Layer 10 of a small transformer language model trained on English Wikipedia (14 layers, counted from 0, width 128).
A neuron's activation on a vector x is SiLU(gate . x) times (in . x), where the dot is the dot product.

Input weights of the MLP neurons that the questions are about. A number n stands for (n - 500) times 0.00077.
n3 gate: 432,289,513,544,423,601,309,545,496,144,556,436,314,617,455,259,636,395,601,670,658,526,540,423,504,467,762,274,511,411,415,718,575,811,540,491,487,702,253,597,527,487,347,385,379,495,551,199,514,302,531,453,283,632,375,705,37,577,601,482,111,639,447,565,480,630,436,483,473,391,755,707,592,562,594,416,592,590,635,371,438,483,637,482,592,335,412,387,658,419,419,330,508,413,276,545,770,522,285,372,500,608,541,386,548,540,368,377,536,664,411,720,718,276,424,329,689,406,393,411,258,419,576,588,525,279,578,440
n23 gate: 309,472,889,133,600,629,857,563,641,393,544,408,841,555,396,713,533,457,352,680,457,553,315,540,500,322,559,456,436,701,358,431,543,248,455,384,368,538,386,568,664,500,484,659,500,530,476,710,572,562,542,415,454,661,404,342,440,568,307,513,257,689,665,614,504,427,484,317,870,488,401,515,566,558,607,552,531,669,537,737,596,621,570,541,492,545,566,576,511,580,753,476,634,662,583,538,247,517,463,759,551,581,635,504,566,471,489,520,579,415,333,573,388,682,425,445,488,450,535,247,617,364,450,733,516,582,321,460
n25 gate: 549,796,457,654,477,566,770,480,689,409,423,623,329,468,532,444,413,643,307,391,478,286,582,408,397,459,330,483,425,489,756,469,638,240,599,365,464,485,531,583,581,496,575,607,613,675,581,779,528,373,620,659,592,590,468,467,688,386,449,231,564,398,516,586,449,291,420,531,573,342,645,474,330,628,438,618,496,482,383,533,448,230,258,472,354,457,409,398,365,442,589,559,375,399,850,577,461,408,386,522,402,360,426,424,449,583,476,421,421,724,454,690,233,671,412,439,386,748,371,583,558,443,316,602,238,351,597,527
n133 gate: 400,434,552,415,429,792,535,670,247,309,142,524,374,393,311,471,641,601,613,694,554,564,351,484,512,645,600,154,454,284,623,536,435,622,338,674,423,567,632,600,442,396,436,574,422,753,390,177,533,464,693,427,447,254,578,521,544,562,496,354,401,628,354,333,590,695,801,392,429,462,563,576,549,557,650,782,450,357,616,704,586,666,649,354,443,304,581,642,417,484,525,352,568,508,570,558,522,381,363,614,582,305,386,601,270,508,550,528,533,855,516,413,451,668,521,728,468,611,443,516,500,575,512,527,527,644,508,488
n146 gate: 523,470,397,684,395,383,832,427,325,431,648,517,407,546,645,209,303,564,285,400,492,496,548,287,608,454,431,318,430,409,464,731,352,690,509,264,918,562,628,652,284,423,634,361,463,647,648,688,491,307,596,452,595,374,304,389,672,408,406,639,687,770,236,363,504,628,530,650,421,449,400,656,321,432,592,386,667,517,624,650,563,627,547,410,608,584,478,431,458,378,344,695,433,677,228,441,496,687,500,542,583,566,395,573,509,261,555,156,607,532,582,738,514,901,404,403,705,232,466,680,619,452,369,225,479,369,416,614
n207 gate: 449,551,463,602,512,363,528,525,205,669,762,873,450,458,459,653,219,504,423,617,597,750,548,373,504,381,525,194,231,538,417,500,573,354,565,317,545,432,504,451,784,636,398,382,338,362,492,621,596,455,438,463,624,726,400,297,631,508,594,707,504,473,647,653,481,628,662,480,551,718,397,704,578,645,477,585,559,355,504,543,678,412,461,381,496,415,251,517,703,599,333,443,645,198,394,588,567,517,431,665,489,645,557,594,553,467,496,752,451,386,338,548,550,238,521,508,618,426,443,527,560,532,711,214,353,372,484,508
n214 gate: 523,348,487,672,560,445,500,766,470,547,654,521,500,558,339,433,328,517,368,639,654,639,397,346,722,400,184,420,470,269,616,443,246,326,456,453,478,569,178,508,477,521,627,470,464,155,702,662,532,628,303,472,433,368,317,495,657,201,307,577,487,357,548,457,455,539,402,300,213,567,372,392,368,344,570,257,639,418,784,532,709,409,704,284,350,631,681,414,353,320,468,722,754,526,508,644,703,258,605,467,352,457,645,610,653,478,570,254,581,432,538,431,589,409,361,613,619,246,591,555,405,667,357,378,688,611,744,422
n236 gate: 385,297,538,692,298,540,733,512,317,548,437,604,666,488,267,624,687,716,561,461,525,704,597,533,496,507,181,488,672,454,620,538,518,529,627,709,830,683,337,468,680,351,305,496,410,658,220,571,433,546,636,528,330,597,488,814,356,579,565,579,332,621,358,526,539,696,318,489,334,434,422,334,592,419,557,642,632,475,576,516,380,515,652,500,362,663,400,547,389,627,567,553,439,406,419,563,642,605,596,381,625,387,547,537,481,365,713,496,567,623,337,413,554,673,628,504,473,477,507,610,492,444,632,595,478,592,561,579
n3 in: 556,222,767,689,341,535,206,573,377,512,345,463,413,303,525,585,350,588,471,419,377,492,553,553,546,358,668,518,464,396,623,458,350,480,483,422,190,508,244,695,457,377,633,342,474,372,402,620,491,362,432,545,475,648,453,309,627,517,583,773,709,572,320,492,469,677,508,368,271,564,508,744,278,479,586,455,316,496,745,597,318,561,599,542,446,305,646,276,768,598,714,338,286,488,540,483,417,457,362,539,659,653,480,712,596,795,774,412,646,405,496,447,432,567,657,461,467,390,422,408,529,532,470,323,373,763,359,389
n23 in: 486,933,680,619,672,273,360,821,642,526,479,577,479,256,473,572,535,530,297,545,521,243,460,363,362,517,550,434,232,630,357,351,442,305,465,448,646,358,448,625,441,525,579,410,468,771,392,848,545,447,594,762,576,372,576,376,573,477,575,422,442,407,553,191,422,487,743,443,390,508,444,405,359,607,332,524,449,537,482,458,299,435,442,500,239,408,231,505,519,337,278,535,434,631,628,67,408,397,584,459,668,461,430,399,843,376,539,698,383,532,577,248,402,408,191,455,601,536,434,631,500,569,433,521,307,463,609,781
n25 in: 308,370,584,593,702,487,467,846,798,353,574,673,699,565,457,543,606,601,462,560,324,600,325,451,785,344,526,183,518,383,543,580,464,504,754,475,598,294,684,492,768,681,403,443,530,572,537,405,717,487,242,561,398,538,324,631,546,643,475,456,414,423,572,825,496,313,398,421,334,589,251,564,534,479,457,557,557,338,378,584,581,637,480,690,627,580,432,443,504,854,517,391,532,354,610,539,642,461,690,599,519,779,460,472,799,423,593,850,488,413,623,604,585,348,607,509,622,444,441,577,716,484,496,573,488,752,504,724
n133 in: 546,291,509,544,483,165,504,591,539,440,535,548,462,514,324,635,323,683,425,495,492,369,484,629,232,584,710,571,519,475,450,447,651,571,371,556,696,288,395,476,354,758,487,500,314,312,621,186,127,464,455,364,711,460,423,624,594,441,704,675,672,615,433,553,393,548,539,461,652,513,676,362,673,230,669,239,640,496,628,472,455,491,332,611,598,496,562,207,511,591,245,619,496,329,530,523,596,464,278,396,233,439,529,645,597,263,681,447,545,339,590,517,370,546,112,158,478,302,454,372,483,375,648,491,298,816,188,456
n146 in: 378,477,311,291,634,535,263,815,250,805,394,670,665,423,553,788,689,604,684,693,487,444,265,532,576,366,544,637,328,474,193,716,357,478,220,408,505,561,481,439,481,514,241,244,616,560,689,548,354,358,611,449,686,423,601,485,326,836,642,647,784,514,623,724,557,682,331,322,309,635,624,678,576,481,491,449,192,474,617,386,404,417,549,410,272,251,462,437,496,555,408,383,681,556,573,519,359,683,396,553,622,281,482,582,722,500,529,472,565,373,491,239,481,272,404,680,306,658,456,582,607,463,495,523,56,901,449,384
n207 in: 587,718,504,604,465,546,308,447,547,623,481,543,567,524,565,512,480,561,480,768,590,445,407,469,440,436,467,436,479,757,407,615,643,598,404,387,536,332,472,573,520,686,639,492,394,479,426,516,688,704,459,471,476,627,561,372,358,602,377,624,776,489,604,602,615,453,431,563,451,727,346,515,428,665,544,424,675,552,366,713,649,672,643,416,679,536,400,155,670,674,561,382,430,107,281,642,417,508,468,388,458,437,549,687,575,708,489,444,562,339,84,230,540,579,379,529,715,439,313,450,704,442,472,721,481,571,563,598
n214 in: 285,25,592,578,414,829,424,259,482,633,711,392,500,566,589,262,284,491,509,585,343,382,321,308,546,491,524,618,524,338,523,482,631,426,486,577,297,508,568,399,410,754,459,500,340,573,549,179,434,569,275,442,337,462,711,414,627,292,454,319,514,275,145,714,491,359,603,382,190,597,192,470,537,206,607,746,615,509,569,635,444,812,661,629,542,436,463,581,819,482,283,409,685,723,389,387,454,538,523,625,586,627,401,690,477,468,533,468,373,519,536,373,733,722,224,476,739,500,435,606,681,370,631,385,552,543,591,500
n236 in: 575,343,662,576,588,447,483,493,504,413,342,127,674,304,533,533,699,586,489,367,582,646,510,546,613,589,634,485,547,390,383,475,503,350,366,408,460,656,621,609,485,356,453,402,408,580,440,138,696,482,739,558,394,533,636,496,580,459,471,193,452,503,504,657,413,600,566,439,440,731,392,469,569,441,534,467,445,470,464,322,603,330,473,551,373,414,659,500,488,704,593,400,628,614,319,312,624,529,583,446,561,632,510,351,197,384,414,421,526,466,364,472,474,336,456,318,417,317,415,469,436,454,646,386,617,455,632,567

Each question shows a token from some text and the vector x that enters the MLP there. A number n stands for (n - 500) times 0.021.

" that": 574,437,437,526,575,514,393,550,459,517,539,566,445,449,515,505,515,516,425,563,508,435,286,389,480,552,397,499,708,503,450,549,533,331,551,500,510,409,433,362,432,499,513,546,460,500,567,489,443,487,443,466,541,283,490,484,351,545,552,376,486,517,512,481,438,321,417,673,576,535,582,393,412,463,553,704,541,392,470,518,494,530,588,578,536,617,380,475,527,521,485,590,447,650,507,603,623,440,600,463,536,490,424,415,527,503,592,465,525,417,569,577,536,491,732,471,566,665,724,495,522,657,469,567,476,492,611,420
Which neuron fires most, and how strongly? n214, at about 1.8

"b": 551,434,458,450,513,423,443,568,540,564,483,540,467,452,486,562,479,582,470,580,461,463,521,580,496,533,541,494,522,581,343,552,599,421,498,415,596,355,444,258,506,492,510,502,413,439,427,486,585,555,565,551,430,534,629,534,425,496,349,515,544,612,417,460,493,457,573,488,482,441,609,430,501,563,553,599,530,540,502,458,555,422,492,441,637,504,422,496,518,475,632,480,573,534,517,433,514,413,639,354,482,468,489,326,442,460,658,614,471,403,746,527,498,574,524,514,542,572,453,503,609,473,410,511,482,587,448,485
The neuron with the highest activation: n23

"field": 530,428,497,519,581,555,361,529,501,393,526,568,454,384,474,470,490,516,434,533,447,449,390,417,443,546,514,615,573,550,528,612,586,505,458,560,527,299,386,395,438,530,530,551,542,649,514,632,458,558,449,562,418,322,549,533,423,594,563,541,481,528,386,466,491,414,346,454,506,582,550,493,321,503,607,401,498,566,465,480,526,481,454,478,630,575,387,604,393,506,624,595,501,504,476,722,282,494,749,433,532,582,417,434,600,551,605,543,578,478,348,608,514,563,621,502,465,439,554,425,678,502,426,419,481,427,468,528
Which neuron fires most, and how strongly? n25, at about 0.73

".": 533,262,511,673,548,526,426,392,600,562,575,414,357,415,517,603,530,505,497,437,582,481,502,468,519,557,542,617,696,556,527,567,641,459,460,480,509,539,526,448,484,501,639,475,411,561,434,386,473,457,563,592,517,371,528,457,500,419,686,456,349,617,475,576,513,327,557,496,429,396,593,512,341,295,421,662,459,470,460,563,511,521,532,546,547,527,500,476,691,483,550,510,519,532,534,463,451,371,618,480,520,560,605,461,482,465,621,560,346,501,509,570,426,525,484,422,495,447,422,513,507,525,487,429,419,613,500,444
Which neuron fires most, and how strongly? n146, at about 0.9

"aid": 503,393,563,639,545,491,408,587,429,513,503,561,370,419,502,499,634,598,417,521,448,427,545,454,448,535,429,601,618,533,420,444,434,313,431,395,543,377,283,339,367,643,439,407,565,576,538,527,522,626,511,553,485,329,585,449,405,479,478,469,537,639,436,571,586,354,450,539,581,461,672,444,303,536,547,433,484,564,520,490,563,508,386,416,549,525,469,614,669,466,460,483,642,416,530,664,496,415,588,496,524,546,419,518,498,415,641,642,457,595,362,586,541,434,587,445,457,582,548,584,564,496,441,570,505,580,431,559
Which neuron fires most, and how strongly? n25, at about 1.5

"ie": 667,440,475,432,509,544,372,658,452,488,549,510,475,463,521,502,460,454,487,524,502,368,421,462,524,509,511,544,667,604,523,498,495,503,461,406,610,383,385,299,515,553,562,568,635,522,559,429,409,634,517,500,455,262,634,441,292,446,514,463,514,536,503,431,520,268,436,539,589,522,586,568,484,454,545,526,398,622,512,434,612,500,529,518,600,509,548,521,419,421,552,563,470,399,433,393,250,443,575,415,542,551,456,470,585,439,546,477,667,527,561,513,541,601,608,362,571,495,610,485,531,559,380,417,680,477,501,473
The neuron with the highest activation: n3

";": 544,409,567,600,582,507,490,495,486,528,632,514,472,442,450,429,356,452,554,605,580,434,596,316,544,626,478,574,636,567,527,573,448,468,375,617,383,486,539,452,451,474,532,460,525,504,635,357,503,453,578,453,493,353,517,434,406,405,605,501,596,482,520,542,561,466,540,571,563,481,541,588,440,450,355,708,400,507,368,478,530,476,443,570,465,526,427,475,683,513,631,422,484,650,535,405,465,486,594,499,504,472,465,435,549,419,465,459,513,536,453,608,502,418,505,496,412,473,484,426,446,567,597,465,428,639,486,620
The two highest activations, in order: n207, n25

" was": 474,491,540,593,524,416,463,609,526,492,508,547,495,490,442,497,520,490,468,469,509,424,351,465,514,487,444,550,570,502,520,582,529,302,442,484,676,290,450,466,531,520,591,478,453,394,548,452,509,350,519,452,413,410,463,443,337,782,647,519,581,600,421,542,525,454,374,495,534,521,593,554,322,421,577,599,511,503,387,546,633,555,486,466,480,518,366,544,478,532,618,586,439,534,236,435,655,560,551,480,464,349,431,386,384,396,508,623,503,381,646,616,575,663,690,477,583,599,539,501,502,609,403,581,546,570,445,505
The two highest activations, in order: n146, n214

" es": 483,369,501,542,554,389,405,479,522,470,410,477,453,450,405,574,460,710,514,455,503,388,497,476,445,545,447,578,469,472,517,537,664,275,576,578,563,530,508,445,516,597,634,549,426,563,561,540,525,520,444,566,456,556,482,490,301,510,530,570,489,573,389,551,483,469,492,627,535,553,562,430,333,448,628,631,515,502,308,451,557,508,539,418,423,448,516,571,666,419,502,643,492,459,382,453,613,496,636,370,458,461,501,348,498,482,579,561,422,518,580,507,493,447,671,374,486,577,566,577,474,633,414,561,447,428,465,453
Which neuron fires most, and how strongly? n146, at about 0.7

" ": 660,404,531,455,457,481,373,518,514,421,380,392,602,520,468,529,420,393,461,458,453,401,286,480,456,567,468,548,695,469,493,395,520,414,431,503,532,485,585,485,479,611,547,423,553,566,326,474,476,575,594,599,498,404,479,407,308,518,584,543,549,507,399,484,352,465,400,524,578,497,583,496,535,315,454,509,468,569,544,459,643,527,456,481,533,705,527,639,516,499,534,495,533,408,450,406,387,468,608,514,404,432,580,472,529,530,563,513,447,461,658,533,505,520,623,447,574,590,604,601,458,520,539,475,632,542,551,518
The two highest activations, in order: n146, n3

"2": 592,410,558,511,532,524,363,485,558,469,424,347,485,491,485,533,575,409,549,426,371,379,331,491,484,560,515,670,628,396,489,519,438,419,434,541,529,491,594,350,399,647,549,501,382,475,398,577,492,524,487,580,437,429,562,418,422,457,582,494,451,409,438,424,467,382,496,531,562,510,534,530,555,388,550,526,433,652,457,471,472,451,458,549,513,643,434,568,483,495,591,536,486,413,493,464,445,460,601,541,452,474,648,496,471,431,528,488,404,549,613,625,485,630,535,455,495,605,609,602,590,455,633,451,697,478,549,536
The neuron with the highest activation: n146

" L": 617,516,542,524,485,467,460,444,414,533,441,529,518,506,461,618,566,492,614,476,544,468,586,485,501,463,434,605,471,528,502,562,603,328,460,346,597,570,457,526,437,503,504,429,437,475,431,504,462,550,468,526,505,380,555,457,443,423,490,505,537,320,331,454,527,417,442,511,509,552,671,285,388,478,632,536,532,516,517,436,691,470,471,481,542,601,408,495,634,585,472,327,544,514,467,395,313,317,696,466,496,514,653,392,529,539,866,445,520,550,453,593,561,446,466,466,535,528,424,548,679,584,410,479,553,529,372,594
The three highest activations, in order: n214, n236, n146

" of": 418,419,643,481,428,439,423,503,468,547,460,581,470,484,335,488,543,498,499,496,546,413,457,451,468,530,511,544,733,560,517,473,521,405,351,558,611,484,412,433,511,566,537,502,491,487,492,547,312,504,504,383,501,401,520,440,438,649,420,613,560,582,480,417,346,380,548,516,607,641,547,526,467,422,577,660,353,459,494,481,693,568,553,460,477,527,257,622,597,486,572,560,556,483,580,377,442,346,631,419,536,451,380,439,506,396,429,568,479,493,641,496,547,631,634,480,593,535,699,396,520,593,471,508,429,461,547,487
The two highest activations, in order: n23, n133

" Cr": 472,397,528,497,434,446,451,599,423,567,381,550,439,537,345,538,656,447,429,455,523,327,576,504,447,626,563,581,573,377,502,445,435,423,485,530,559,479,377,487,570,565,489,498,404,665,520,287,505,522,537,650,491,337,501,440,284,451,491,536,615,532,494,479,505,442,420,468,444,668,605,356,459,497,642,577,522,539,564,467,632,504,486,403,599,618,367,601,688,567,542,490,627,574,447,502,551,383,766,424,406,420,444,476,418,489,673,682,569,553,459,466,377,546,462,533,541,457,260,593,542,573,541,477,390,467,336,540
The neuron with the highest activation: n133

"ane": 513,550,478,459,560,437,394,582,515,516,682,536,477,425,524,451,494,434,607,540,626,476,413,481,424,538,599,665,646,696,424,420,503,400,519,420,532,358,413,286,383,540,472,529,538,499,517,493,574,596,476,407,466,334,474,469,259,480,515,473,483,566,464,476,490,521,396,544,517,540,531,568,372,495,523,544,402,613,588,506,651,464,483,487,509,566,479,536,603,499,584,543,534,439,536,603,355,526,568,418,596,471,481,390,479,420,628,585,594,456,249,584,463,501,558,532,541,450,524,501,508,503,380,427,604,427,439,524
Which neuron fires most, and how strongly? n236, at about 0.39

"0": 537,328,551,599,564,429,372,493,505,566,559,485,542,488,364,557,473,452,538,468,667,488,558,360,523,570,629,550,666,431,484,513,462,449,451,508,473,611,512,336,399,538,615,561,503,395,456,467,436,475,472,461,386,472,589,576,354,558,631,474,446,374,375,393,521,618,542,363,475,417,632,455,491,414,461,553,525,582,437,328,526,512,544,592,556,367,460,515,585,485,574,490,391,531,431,592,474,435,534,632,597,509,575,523,500,615,539,466,340,547,506,718,417,492,508,554,444,507,514,501,512,496,518,514,470,665,475,536
The neuron with the highest activation: n3

"9": 533,424,544,561,472,459,296,548,525,435,438,457,402,486,477,522,746,560,541,482,468,373,348,560,528,484,519,581,655,480,481,520,376,380,554,423,567,543,513,435,498,567,494,506,427,542,373,457,406,582,468,721,461,453,490,406,506,443,557,578,542,403,392,414,390,393,491,481,547,497,604,544,484,374,493,461,451,578,439,444,620,506,398,612,549,633,437,578,544,429,626,466,504,466,447,462,418,355,529,566,450,473,566,417,453,448,450,584,454,533,531,555,491,459,618,392,545,708,623,463,585,541,649,398,615,520,569,522
The neuron with the highest activation: n207

"end": 495,345,532,584,534,493,295,555,512,427,551,554,473,424,496,467,531,613,495,426,444,541,478,350,437,583,475,511,550,546,444,492,591,465,483,409,348,527,508,466,447,514,695,637,551,625,589,439,507,554,487,592,329,356,507,535,468,507,495,456,594,478,415,534,447,429,515,465,492,423,695,453,378,556,569,510,378,492,409,556,556,584,473,405,565,566,453,531,585,502,533,418,520,438,437,504,551,456,693,437,501,636,494,454,446,440,657,544,543,412,512,593,535,532,578,549,524,525,593,496,476,539,502,578,521,518,425,562
The two highest activations, in order: n146, n3

"y": 533,416,470,526,502,362,437,545,455,563,367,381,431,497,531,687,669,509,509,502,429,565,692,491,481,504,474,544,484,392,377,438,493,431,488,439,547,402,555,392,484,516,582,639,515,542,566,461,555,491,563,563,556,429,486,530,361,513,524,462,504,410,450,421,438,400,440,548,669,412,599,459,366,620,444,592,528,648,515,513,526,396,497,482,613,544,506,654,512,483,392,441,578,525,510,615,486,437,613,385,462,414,451,553,421,407,556,565,386,521,523,591,516,355,567,468,563,533,498,504,659,537,322,597,570,465,449,495
The neuron with the highest activation: n3

" so": 442,356,551,537,652,489,406,448,322,470,482,625,427,449,483,456,503,642,491,422,564,403,327,457,427,499,474,561,544,532,500,480,539,280,431,564,550,418,475,369,445,549,473,598,428,541,521,473,482,543,500,601,617,387,602,470,359,500,478,376,580,494,543,590,286,426,370,725,419,448,616,439,567,453,609,678,510,446,416,477,538,544,542,471,558,471,413,647,531,672,473,610,508,556,449,474,539,568,618,500,467,456,544,400,613,387,506,456,430,539,557,570,520,579,711,482,527,410,661,536,569,553,409,574,449,500,497,434
The neuron with the highest activation: n3

"ra": 531,368,515,335,664,377,327,599,367,601,366,477,539,434,452,469,598,645,461,407,432,395,621,486,482,468,519,575,422,367,587,452,664,323,429,577,575,420,437,373,420,528,608,563,502,570,576,579,493,466,476,459,538,272,631,490,439,566,497,556,527,571,393,532,457,530,484,576,630,499,622,654,431,491,473,465,414,473,397,461,655,509,580,429,496,489,548,510,555,462,535,511,604,572,506,474,622,431,565,535,535,569,571,348,489,421,519,497,518,457,574,667,487,539,434,456,484,615,530,580,576,576,416,480,398,495,313,660
The neuron with the highest activation: n146

" Ar": 572,415,504,485,591,351,435,671,538,676,454,526,471,437,524,516,478,515,703,535,424,483,586,490,358,577,357,674,736,346,537,558,505,299,464,505,568,508,387,543,470,630,469,496,452,529,393,379,542,462,487,613,461,338,455,473,383,521,441,413,565,326,394,502,565,414,467,448,469,633,654,528,551,487,588,431,463,589,493,441,592,409,550,448,526,526,401,521,705,485,723,504,550,423,391,504,321,338,655,458,437,462,440,406,513,559,624,671,468,532,644,531,424,383,472,482,590,489,473,678,496,519,353,510,514,508,496,520
The neuron with the highest activation: n214

" series": 573,484,529,555,540,481,420,619,534,416,468,339,478,406,403,449,497,381,522,513,586,479,364,379,440,600,488,694,697,472,444,598,561,483,532,541,446,534,318,478,448,504,584,427,593,465,451,468,332,558,412,334,520,355,572,350,478,595,453,440,540,584,360,390,524,328,455,486,562,666,574,411,403,456,634,547,417,584,337,544,644,474,482,428,499,550,557,575,543,521,591,539,428,438,491,619,371,477,606,335,433,608,487,453,637,463,594,585,646,517,496,460,465,514,664,482,501,610,683,507,587,618,486,641,530,399,526,419
The two highest activations, in order: n25, n236

"er": 548,490,540,526,616,422,418,496,520,491,558,539,556,396,499,525,471,426,623,652,735,431,372,457,449,546,446,502,687,620,493,530,427,427,562,408,560,360,344,218,448,601,479,450,506,405,443,576,529,477,544,534,478,336,540,525,304,497,517,465,621,576,429,507,541,451,499,463,589,575,575,518,343,544,556,614,445,611,480,534,658,488,586,408,558,486,455,526,508,474,541,399,591,395,533,597,251,474,582,427,521,540,488,286,539,554,555,568,599,462,294,537,463,560,718,480,562,455,530,474,512,487,356,428,596,524,452,484
The neuron with the highest activation: n207

"ent": 585,420,510,492,488,434,404,537,462,483,457,437,498,459,514,510,448,537,580,493,577,427,400,428,453,615,444,587,718,436,460,459,527,528,447,345,464,497,480,349,492,451,530,716,533,574,516,456,501,488,464,490,481,373,602,492,421,590,539,511,495,588,489,570,470,366,419,601,518,521,678,546,423,485,623,568,393,574,387,580,661,526,439,480,528,418,437,461,498,575,385,495,535,532,495,489,387,510,640,479,537,540,456,315,517,562,524,515,521,382,457,537,514,489,612,500,551,547,483,498,468,493,446,610,515,530,493,498
The neuron with the highest activation: n23

",": 544,526,513,565,404,404,408,445,567,585,551,550,341,461,412,484,440,472,513,569,554,493,300,445,484,581,511,511,668,609,553,505,575,494,466,507,566,358,476,470,489,466,543,579,484,535,497,472,521,479,499,431,499,358,476,450,365,559,517,480,513,474,420,510,435,440,493,676,535,535,611,415,401,386,532,653,512,503,501,427,501,432,509,552,435,553,396,617,579,502,554,560,437,621,528,571,506,502,603,504,473,571,425,487,520,496,682,573,448,465,384,609,532,521,603,432,462,520,596,487,530,558,471,484,401,586,435,472
The neuron with the highest activation: n146

" him": 512,347,564,543,631,608,385,502,390,525,547,548,441,379,498,462,302,612,553,487,580,442,400,516,524,464,586,519,778,548,377,502,568,328,408,456,585,361,485,373,441,520,515,690,631,481,511,642,490,416,456,514,408,425,475,437,399,595,528,403,538,562,420,439,447,487,498,599,602,539,528,486,392,410,573,622,460,521,352,444,504,632,488,517,549,581,463,573,536,498,492,452,487,507,456,545,409,554,585,466,575,525,437,388,609,376,720,571,542,478,507,506,553,570,552,453,503,527,527,478,534,563,390,581,425,455,445,510
Which neuron fires most, and how strongly? n23, at about 1.8

"ad": 424,343,521,429,497,480,406,520,515,522,416,536,444,438,496,490,461,603,534,519,455,480,447,535,489,502,537,500,484,535,573,412,567,351,323,594,532,506,529,270,304,705,462,558,640,400,612,402,590,525,487,532,454,297,551,507,349,592,551,513,643,525,421,515,503,430,449,424,496,365,637,529,384,607,658,458,390,564,451,550,616,538,484,492,597,554,415,594,534,524,445,479,582,395,485,503,594,483,493,501,548,528,343,419,367,540,653,577,432,499,611,664,601,531,536,434,462,530,574,535,543,576,446,523,509,555,405,519
The neuron with the highest activation: n133

" use": 642,445,616,551,537,556,357,545,452,457,432,529,478,446,420,341,485,515,501,491,547,398,393,530,427,595,414,685,714,514,473,508,547,372,333,483,500,516,414,405,568,472,578,541,652,568,581,533,421,571,450,504,507,419,545,469,393,583,526,557,539,517,479,470,469,382,530,497,579,505,619,509,336,452,550,532,402,527,403,419,579,587,569,502,491,453,489,617,611,466,556,520,403,575,424,558,501,455,691,261,532,460,488,354,610,449,539,583,516,511,476,487,516,592,623,383,372,474,658,496,537,626,435,569,438,407,576,403
The neuron with the highest activation: n133

" last": 563,349,522,613,528,527,300,599,503,496,588,479,631,472,383,422,478,536,520,432,415,359,359,440,555,562,525,636,711,426,455,434,476,383,399,421,565,618,462,430,553,601,499,502,473,607,410,510,453,585,455,500,468,316,570,446,324,610,526,548,489,536,482,459,492,379,390,731,571,491,504,521,324,508,667,481,420,529,443,399,629,562,420,546,499,532,518,500,483,523,564,548,386,477,465,461,493,534,549,438,458,574,390,416,550,496,395,575,499,567,438,577,507,575,619,380,616,579,631,580,467,631,622,562,461,512,413,494
The two highest activations, in order: n236, n146

"un": 499,486,553,410,523,443,453,595,524,532,397,436,449,524,516,556,456,641,519,455,589,407,361,463,500,573,490,584,429,556,423,569,659,411,522,512,602,465,490,331,300,579,480,527,601,471,609,498,497,419,606,622,466,515,614,497,272,583,532,490,614,386,424,490,484,356,423,459,573,523,544,437,342,530,496,398,515,603,383,456,466,623,407,399,452,489,441,592,564,552,599,541,509,496,541,437,377,487,670,558,533,483,500,392,432,421,575,644,425,460,545,664,427,496,593,581,581,598,527,477,622,504,461,463,425,535,535,532
The two highest activations, in order: n25, n23

"c": 484,408,377,497,545,490,423,496,479,571,399,523,470,496,566,569,367,455,583,499,446,434,544,597,483,618,482,579,449,550,489,463,564,434,437,548,531,450,499,347,440,640,453,536,614,523,457,432,502,540,568,569,489,447,597,543,387,506,547,469,569,561,434,530,408,401,453,492,396,542,660,457,463,497,546,462,459,446,428,460,626,507,409,478,543,559,501,442,506,502,610,561,559,543,530,437,596,373,705,439,541,539,475,234,504,511,529,596,321,472,579,613,515,531,570,522,545,444,547,464,489,585,436,497,531,499,438,471
The neuron with the highest activation: n3

"ush": 474,382,498,511,516,448,374,532,504,506,556,598,481,483,479,490,490,677,591,551,512,413,490,617,369,579,461,594,747,661,353,525,676,453,497,466,514,472,489,339,401,480,545,519,658,464,632,543,568,542,443,453,475,449,576,440,373,535,403,576,535,529,342,505,451,369,428,627,419,412,515,372,332,532,518,623,494,717,421,504,556,646,470,412,545,471,406,585,521,535,445,518,670,459,504,553,525,497,637,402,505,475,370,431,528,412,512,644,417,447,432,597,479,470,597,529,417,587,558,424,499,596,448,507,441,502,420,528
Which neuron fires most, and how strongly? n3, at about 0.7

"1": 573,417,524,512,446,388,454,538,519,500,413,475,467,470,559,521,618,518,501,562,443,365,392,574,529,502,614,606,570,415,392,522,374,400,561,501,387,560,370,495,551,646,502,517,444,359,379,471,440,596,503,615,525,380,473,440,472,518,490,545,500,535,399,356,408,397,486,560,391,378,520,572,450,438,546,604,490,527,423,458,604,466,494,584,526,604,426,554,609,507,598,524,531,301,442,470,510,461,650,534,463,475,513,381,480,492,520,644,540,505,682,611,513,478,512,421,447,659,614,454,677,479,500,467,646,627,471,487
The neuron with the highest activation: n207

"ine": 601,290,500,425,518,491,344,557,493,398,541,621,511,508,592,522,433,528,514,495,410,447,486,443,419,632,576,557,551,590,481,416,493,509,468,447,544,468,417,390,403,557,523,525,586,509,543,474,364,592,508,617,413,404,578,382,277,587,506,484,436,521,415,488,451,473,447,465,591,538,510,574,213,461,545,625,345,663,406,413,584,483,552,546,490,509,484,494,530,586,659,568,428,495,386,514,498,558,657,466,549,464,526,488,599,525,440,482,414,554,519,565,582,536,527,436,451,540,689,499,598,545,443,497,532,469,487,486
The neuron with the highest activation: n3

"-": 504,426,533,549,499,528,363,559,525,356,519,518,426,484,502,488,540,481,452,582,596,353,399,454,578,484,493,624,687,491,488,509,469,521,476,653,672,393,449,493,493,521,486,414,533,537,449,386,452,495,476,411,499,448,555,347,433,439,478,480,570,552,448,496,512,405,535,576,517,503,551,422,503,493,581,660,495,390,442,440,579,517,448,439,492,557,464,564,625,530,563,494,611,439,532,466,595,563,619,453,483,513,461,450,528,439,540,517,427,580,526,583,491,493,642,381,486,598,645,446,522,561,423,446,396,634,580,511
The neuron with the highest activation: n133

"ost": 510,390,581,517,477,622,411,592,527,535,435,461,548,492,538,485,647,601,537,508,430,470,539,519,428,561,545,659,570,519,421,398,481,393,481,486,480,432,476,359,528,513,515,556,550,528,437,450,416,582,478,584,553,394,506,545,216,502,562,447,599,533,470,556,527,379,432,590,561,415,474,532,304,487,599,379,483,517,604,501,503,454,481,565,544,452,411,519,527,430,581,465,710,383,471,621,450,432,665,402,448,523,429,499,486,524,467,473,528,577,472,587,556,470,494,431,611,649,649,467,479,544,542,446,635,485,390,524
Which neuron fires most, and how strongly? n25, at about 0.12

"e": 578,458,556,504,671,402,460,525,472,502,550,528,420,488,495,537,503,494,517,565,656,416,455,490,508,456,431,579,577,556,377,453,469,392,506,395,560,388,404,188,420,527,571,629,519,463,481,567,516,531,409,376,462,385,586,537,289,509,498,519,450,582,519,501,548,557,430,579,519,554,587,546,457,481,498,557,523,486,499,407,634,541,416,446,482,594,460,600,528,546,590,549,526,431,574,548,397,507,643,407,621,486,510,323,556,436,623,643,578,471,251,507,561,511,606,488,535,473,576,481,524,511,379,529,507,513,506,600
The neuron with the highest activation: n23